Layer 5 of a small transformer language model trained on English Wikipedia (16 layers, counted from 0, width 128). Numbers have three digits each and are written without spaces.
A neuron adds its activation times its output weights to the MLP's output. To switch it off is to set its activation to zero at one token and run the rest of the model.
A neuron's activation on a vector x is SiLU(gate . x) times (in . x), where the dot is the dot product.

Input weights of the MLP neurons that the questions are about. A number n stands for (n - 500) times 0.0012.
n6 gate: 553559516584438221564535326450261605632669431617493425500492689271453577331431555437477625277547622488354424356341600508515398154599581534468448496702416631654384626492654414601375313612469708519549504285326429398644643698504368696481531512558773748466188683576470392473557473383716577616568558303432228352431429680545610316473436451422500587492622189614625308406476576630657526633519
n11 gate: 435464629597352385477528376500540437476601721637579401578488397492291457395570611385594481701622396566403342465488523440145349526485418550492552314542515644443617325693422701641406437480539654648530567536408326420328687471481470390643550324340543857294718355492515570577725249500412605348633441238275459546500640539374515740295557439281675633590631678462635432369544577603723439860349
n30 gate: 451492430504488708492559665630567508655511703557470516569443564256570234416410570641481526523488489561512584581485631429508555597782438639504425418504561435455735209635569455395500523624500527442669461672587504549422650694652293387515603654479765645568576147500655704439357366253670588404643450504406571606661403554250405664407379541233799722592528542359408597406552203559478227439634
n39 gate: 561539492434551457431698635400417437480345589706372607590627340410469484461409236583640439386618334376647558375477613532539377301281621386520608741473415516636195484644282386508602453960488650348546386528550571649545395207462599534535776604496760567458464433671725391481401296572523488744448547544473477515400436349618668535539454709785488568516540442581521481358380519587530828466284
n72 gate: 521436374503308550432312368365486335647472545664324532486521486567507277704555493599535428373409234403483603409409590507584599530627280622252729362452369424717368489537389459777595620444452443298452323560575468435430584474473507656524607611350521465582493363514312483507248407405510531493532619525446614681171341548555435535482538592514705500413593375239440530380331459525584500586690
n215 gate: 418596341445769536434508690837476476584476783473458613544293562456808484351148420621532512664480539472599387655313626715484314710500563423405435480567386504377581694419330408576484616623441673548461512568473480512492346425484546670402457383445800379473635297620228547653736610273543662610520484585419508485747770520671776355727698504635709431666553504629530562516545621492381442605520
n218 gate: 504698220394576321575484445667791485542675344377378465454440534473404615485488403551657406635512421447500605585596645473389469559451538399808237504424955458329556473608370433619473589703349450527496492461216411339515332716354403448538330586516732356414619538758462393591526421441616588378602561531675588537644307394455624625481549511565694440519730432666599433826618560430452704440447
n227 gate: 437713331396354290408305412586370447617399746698627909523411423628216575575480557466511471527390414422489370583459594446410462496556462544539670584615504511628642492460781690319432671594314405429511432374603470699655556241415778559433541876370507389320585394555478459783507541504404463728376538489584344393604580493691434511489518694575549284564500437544573471416624467328576427423437
n6 in: 412637447411493557485641630593637602526556589511518748339448789301326451478445462576605808557451656575324286421650593389410397720537410489637677561641589437424511481438552595259760542320552576639270663508551675474611328774485471591470541339565638569734151500474386564582405500518511668265573560538562424427589584675643541619696515496587593390399691359419726471416376411683464391404559
n11 in: 672776307471751504557517355508228416643562351627557368253868386672665471695438725513445508272504517612563549711445387556604602573533705618496431568364458721374577432289379573306416394496500691400349377559590479545532579395393659471434529265640417326357656416758455412504647343370340700717353429555778246533467537500328414235648286185777408402613496591475613447419686707615585524475413
n30 in: 573595480446559751385361728550683555508582407661523667571338565327453645527599571297571669817768368465769319595669469256543520704500453190582303420469531387744435512785469428744354318312732460563580587675281504469613226516608328546512469412276562460749613587638419469446538481351527523336476531572573406511477519624638450550670504695646414412348364438396508553667516388369572439535438
n39 in: 328249320433544423684512582397646653600611496457314504600378746617661464456415666524600610439693464659592563331504345676504268527579292328529356358642333496271519622453664671580299621536520366296321674524488346672718796630661477586551401475384221768516525452347578668242539548500351416444314564455313508563706488619480535500339288336351409403656643667626526403370615619411357388394663
n72 in: 287228573597402415475714556575625207551410424617577733467468617413474283453488673360529575273496486312529454555285561470695552570407395489538567389382504323511574474380344373573657269406557607373433269493500301802517391511500482595421539441496543375486564449482251583313302321592280605453407398585404524500489422662550340586383706472391608567663485615486496327540519428710416268521601
n215 in: 508356766348657383541535465458395500442286241605593633561417373647314454462630593590546564438485451546267424222719538370580602396659346545548476543705660519563266418507642638365492554488352640508321714512725570515375584616361399556621576261413416594410468504568620596683425329422496515534729485410713400436412433386410311728457583354311141474366535443561392243348635470223481396572568
n218 in: 581492530415399588397572622396344474391228455287485340354285592545769339571563618561737529739485559552500456489519537412609378514763586635524281553370180231482522423445579697489534402395392489451606697473397542526665459657482460467407470358508444553526438741698769691526441533551618347526546432485365374350586423515526725567364382489447534474421358742396609351690442507473776573658757
n227 in: 334452701633520392330592460477484444385621434365576576547640504619369634281637584688563596783313418590378255377512724436327343671562311462401512556597660716642313596473626236266579456389687456602550616660531448349636445451485400531387617468555543604681695393276098453547761336573477343359667405376515678627605577586411651457401457488322618761429492473415283661596415663492542523508609

Output weights of the MLP neurons that the questions are about. A number n stands for (n - 500) times 0.001.
n6: 411504283438475469607422372610631598647493467296270657408584454545508702457788455478821353413618410465500380762496324667167606601516526606416407561578457671469670601485516666409449559308636249554278434577428336694514812241336580799673345706315644479512280608814397598817460461265602427630762588471410629642718458459576474543652328500492546556584408445587496689285765552675567478578504
n11: 390555492176505211408461381713376620329500730798682636633473545075500443449398701477495417511532518327474564372474191288585487550357686289226605584447559428430331552333483683579667349729463383342831642607454372150555634312743374737595407315686300361461727505464436447277362599517357670435710644297539565577573197772292532492435532491700626199568613564463428380314381663535649394564544
n30: 326384488332549667292834478433419401620551597495431196411420480418531247760562324431480628549661426520638328435595500653500603464393568573496353312465298487482513903268504516491365634388443381491251378443661478268490500675500358438453545540607513584615308614531601712802445196517874154386443350173676534542613695534339644533674618661370336500109537312495589514527943399262748434244376
n39: 173558472431797449496582223398423575590480504429318509336355703650613489169661619527666292715744586363423734440668754528529325252619509457412496354215563544559420560542442638328545438299553585336733353779491401708359449165547861488496514496588438373725470450500446521551441619509607389772687434394144390500333544479449846322454374661593681265473578608602482654265648320674434679313538
n72: 240590436629400299661279487642207756201647595446771219460674500597369315384477576543459380895521467652508559597455577487320391496480372411409609358443770376513647622391516408496504391605550596526547577594475687500532451462630517652778423384750248595552590560622661500548333729404623311654710537571625476654539445448448708207706253344492533555333574786553650453416614437149642451432528
n215: 602693500523236381317586758623556616687516548434672372533740587411422300486188513523626492351557278724538429291321538633413479676517486334439482645530855317554580614745607629424512602709516428361549354683703333477216458447252583578492518421623579639605673139416512496399605173361560458549483531517670575611260409576622473229618428371468351935474441595899640478267274463356631598514230
n218: 239593594455787441817335553374856587567615341304603428537453461311360144496674483406610398953661441615555615483475563622606571643404460302560396254492715565491347523665419452411588504807580458537412352546413260559433408592534530553818478660474513595450504598674484584618425765567673617607333522556616607381431391207533298472227389299611465012669505244595509487448323590453227606486433
n227: 616709496613619518455554265333468523453364552358758423287290480356431223711533631618665385676883705416619687470227261486649360307559698560365275654350363387377416386500677705756544244500496243486589624570584329642327477535637614418629653557535641600690397347579678415656647423568449702603578748426368500324702414432534469479541639655669260558526473228727395563878344608538671542476656

Each question names a token from some text and the token that comes next. It shows the vector x that enters the MLP there. A number n stands for (n - 500) times 0.0068.

Then comes g, the gradient of the next token's log-probability with respect to the MLP's output, scaled to length 1. A neuron's effect is roughly proportional to its activation times (output weights . g). A number n stands for (n - 500) times 0.00074.

"P", then " H"
x: 236592360477746358613471337528394655510583335619656437539491664528444595498615434409352423670572537456501665502605409683622674384305555354274293665387592413539496469510649374398722641476355510475363726620379552537430326379479714483720607346394457629518473379769396482379445819475577426466646389575634597583463504295412558214483402564464640617657492513427700350706341429326493491253562
g: 448448451468411432659552586502565322433444483570560496452544372454576701529495263395214641587395344546771515550311497419465540412230374418369607414675498605310472446603335375557259329260317480543530425530748400576459225273468498315565345555282567371657544489584571423585528534491352444406436530640325485372587381719370582476612706350594348574529329282617423603488601416458528489452418
Switching off which neuron hurts the next token most? n218

"o", then "-"
x: 336435453491527480439476497564630480275499499477668339697495593551627624564770467385302601532646417596450576382187572451631581433437607316457338371430496425633535389519460368383547556594363561593275528557413360624795537295152376433759480193319362601542401405276650623485508554505433610535587478645446675721322571405384474450450598492335499403773514599312532610332348192384448690584719
g: 394549698606522567658292546600489362405483344423371352597532545467419571374424380541669460578615614420565351428511653408274454404523602609409419343587604216474572571399782500304490510239393472701524618549295333276597562539465453401215355632518714607647507574594510504611637507654423566478462526651572504580220595590491270630483476453464485359758699379516451541536674493679512588323553
Switching off which neuron hurts the next token most? n11

"e", then "ed"
x: 484597371548471434752554398529655348495540483439602775464556651331609548389700498363555548508615554384563402509493542352566521452471476454448455525489431473602351510508431378046381340538592568588331626155309402520749335311534621405596259327420591798510112599405504646358325516715528598698503462290655485546414515246316308454534546368399490492511594566563551622473490513440147357325427
g: 341433469594667684564400470396538466664598414630701547426631482467655396557313415429545471537462405556752421526596299601661552497333412696457397320360703515483346543699518397430455411664643476537425524601546723552715466595436393451608401505425608152168580437519709337588496473545634553607532485456406716801625564353538443424449462532430450661591522558470550616654813505530501309455634
Switching off which neuron hurts the next token most? n6

"om", then "ich"
x: 571624216406575344679588307563595620742568537531530506713417710470523493577576521300277390536332643692804493687280612655828653588314679475453291518617589534650572288497560480516545352493375315494434723559455585595533311248425509571598445251268500544630289421412652682413397444574539607171567459448493511393546634395735542362510432488445510712509511706632452796598446317540414461539468
g: 411448317333417377454675497405502649183361581497494505525451680524436440622659571610378373475434487491401464444589600708405591550430463247514427510569550315549491562393275395407494722462312535415634466559343424184668366492401517764441560774627454742688643491328484308606543627510440607194486587450560422403520527428430386538563296465363529517511542466320405399331466258553626523339515
Switching off which neuron hurts the next token most? n30

"s", then "ia"
x: 494412505581559341783769356538472639577541562446675692645348573470674720520459405529463575524425648391678572493427520472596649492580610526360309520324491595646555422520529615400584380497343467591303762616448544514630278124459528472392456622361498662617377406431556592469228615508595359446691442591229761404549378500509434165522425392411333180352534596484646355460564402272337508428433
g: 453518714568639344540637337308334739526298570695218386257540366739435500397709470363371512404496452517333323442626597673477346420533635511374475477468338511579579522451460618308403413485435391282592361483464587556517470238472593599480469558420384424750506592452368374747539484647492432376636383562484212267472503504457588490726414432375466698420604590440500512434475485540747587473472
Switching off which neuron hurts the next token most? n218

"ions", then "h"
x: 449596536659547477579465583581396610576450390445522511513361561516541601687621447474327249390583474458608424476344496455546711518343485403300558491624578361512525218567514503729673349496506335333327709465401844557684389423340348520245518379425536648723189540560315692184261545378442489461678410507391716602405458546643524445624465662584752563329308684426694432480302646411375553521678
g: 578695561600570509263407481593387797640556540554643539412552193691317438623454602533631620655569466621466421643529446552584717445549454510387676320522553523405433403400367471576535499658298623608594620610192522596463600592327616501456399470607637428476557623810604659559464558436597554639577571633333509488311385491559385526521732752721415485626481623607456331232447383591480613501549
Switching off which neuron hurts the next token most? n72

"i", then "y"
x: 649486428584500556404687453530524392478637266435577584504492673372546470543542298383566444588583546744560667600493412463587788439442740439291305410338600469421478414491557504187399366528533525724264610434513571512723204282463623314478319450350542745646429433545368602447287503619390558694639518592597569470524700236271598395659686518523700480461527591413578416782394319528462604260547
g: 548366499511506627440391366205452733555497307536454438467302618540555527569533471368203454555504546345691630503423370621542424440458570497373664321478656417488724795419516251283252511485497549431374543524475480494210834420563572630345583484473426501425580627429675537577599435367398525416557448492550367560470416414390423482748372599511581715652635520471563460572613241573563373709388
Which neuron, switched off, raises the next token's probability most? n218

"an", then " t"
x: 413664549451392553598593360433427611482497556611616672138508806462625568595658374453303382482471485732613673753344756417694484428428809547279447478497587352640612388511368457182428674422664354587364558331614384659534473235512360500667484565267520457671562188516509559577450644364297541521430525492372518495664449302304533261575481366231479408658712719506611417434399504559532572542482
g: 369547553460671495349504627557715413475442335499784509513338661594376631449284708657288528523508406618454509324414220426379634355584489297488472579597538402522536587426524445621304401527270456453731471544753371421643474530335566587461522365468508603642397636506345597444441410500457567522659512430650406485570572246323232577430342558572498516650531769489452435629714633331494321447357
Which neuron, switched off, raises the next token's probability most? n215

"ip", then " |"
x: 406443513377465424559367426611448675567338437556497446504427655380380670554707414572281485561551481550585591435464465396696715540255601453411227658537750396753371431440531375505663648620665317370211568651456560671708232412474499493577586387348473534568458597489271642211657453523462447578789612553609575518290593409701601310567604714542452675596414620511558615681399585149417511418476
g: 271333593748572381594638516540553361225418487570300484604348603483524518376487701385654376503543635378437495381571621399358601626502608528504613239616677594527624443606613569587560335535385752544471551378329358541792507370443466496455388368665529520548702517301526347460299730515548384532675266557503451582405548378333374637681648525449659626415624402511537566406393541467376664315455
Which neuron, switched off, raises the next token's probability most? n39

" C", then "ity"
x: 479391389696521481501588206398431584403348482406666432474306426430473509606657428608445507873576500456503679581269567384657470595534538656478362426335617500754505410662429572332382370387448499450301665419574571486590476291472614385491606243498429621534310402595466517581576695545348412481538272718558594570413492248396631396502530427385486329438526514489612553493350601329236490543350
g: 402555570587552477512518474457621484506463578644516436349184369661521632447349623526581731437501367218556633580308595565374500659405577500524393669463406491689368376707377615779699547467569571379534561503276393582650397436508294495376302503418367423568480632427574309271552494581535779483426469627450587438506593498671559625484593170450354587500499668374445507615626526747325343473571
Which neuron, switched off, raises the next token's probability most? n72

"art", then "n"
x: 465288605518429490369510313392480493469469297347348595364482220534635525675655377429336299424527446415650594554385606717570618549502474398307302354367393286708590339573578627452507381475702427368199550453390476453360512380540525355486790435379408847285307571400424669345589558245519546482413327446616658710528674453374514329504505639401503497549664349478733734606483649381410326521554
g: 533684462417495459247500443409550570508537230343384600484305712496581653590631413530356463557479645487419694538408499510296391583339718513516631794613345627402476290542487376469459486763382493310500457143386443485518490638488496489367393603445440318725496530672608435383575504345563662528342291408494436527450447621545569379312857563407567389564451484536286503428370542546464333519446
Which neuron, switched off, raises the next token's probability most? n72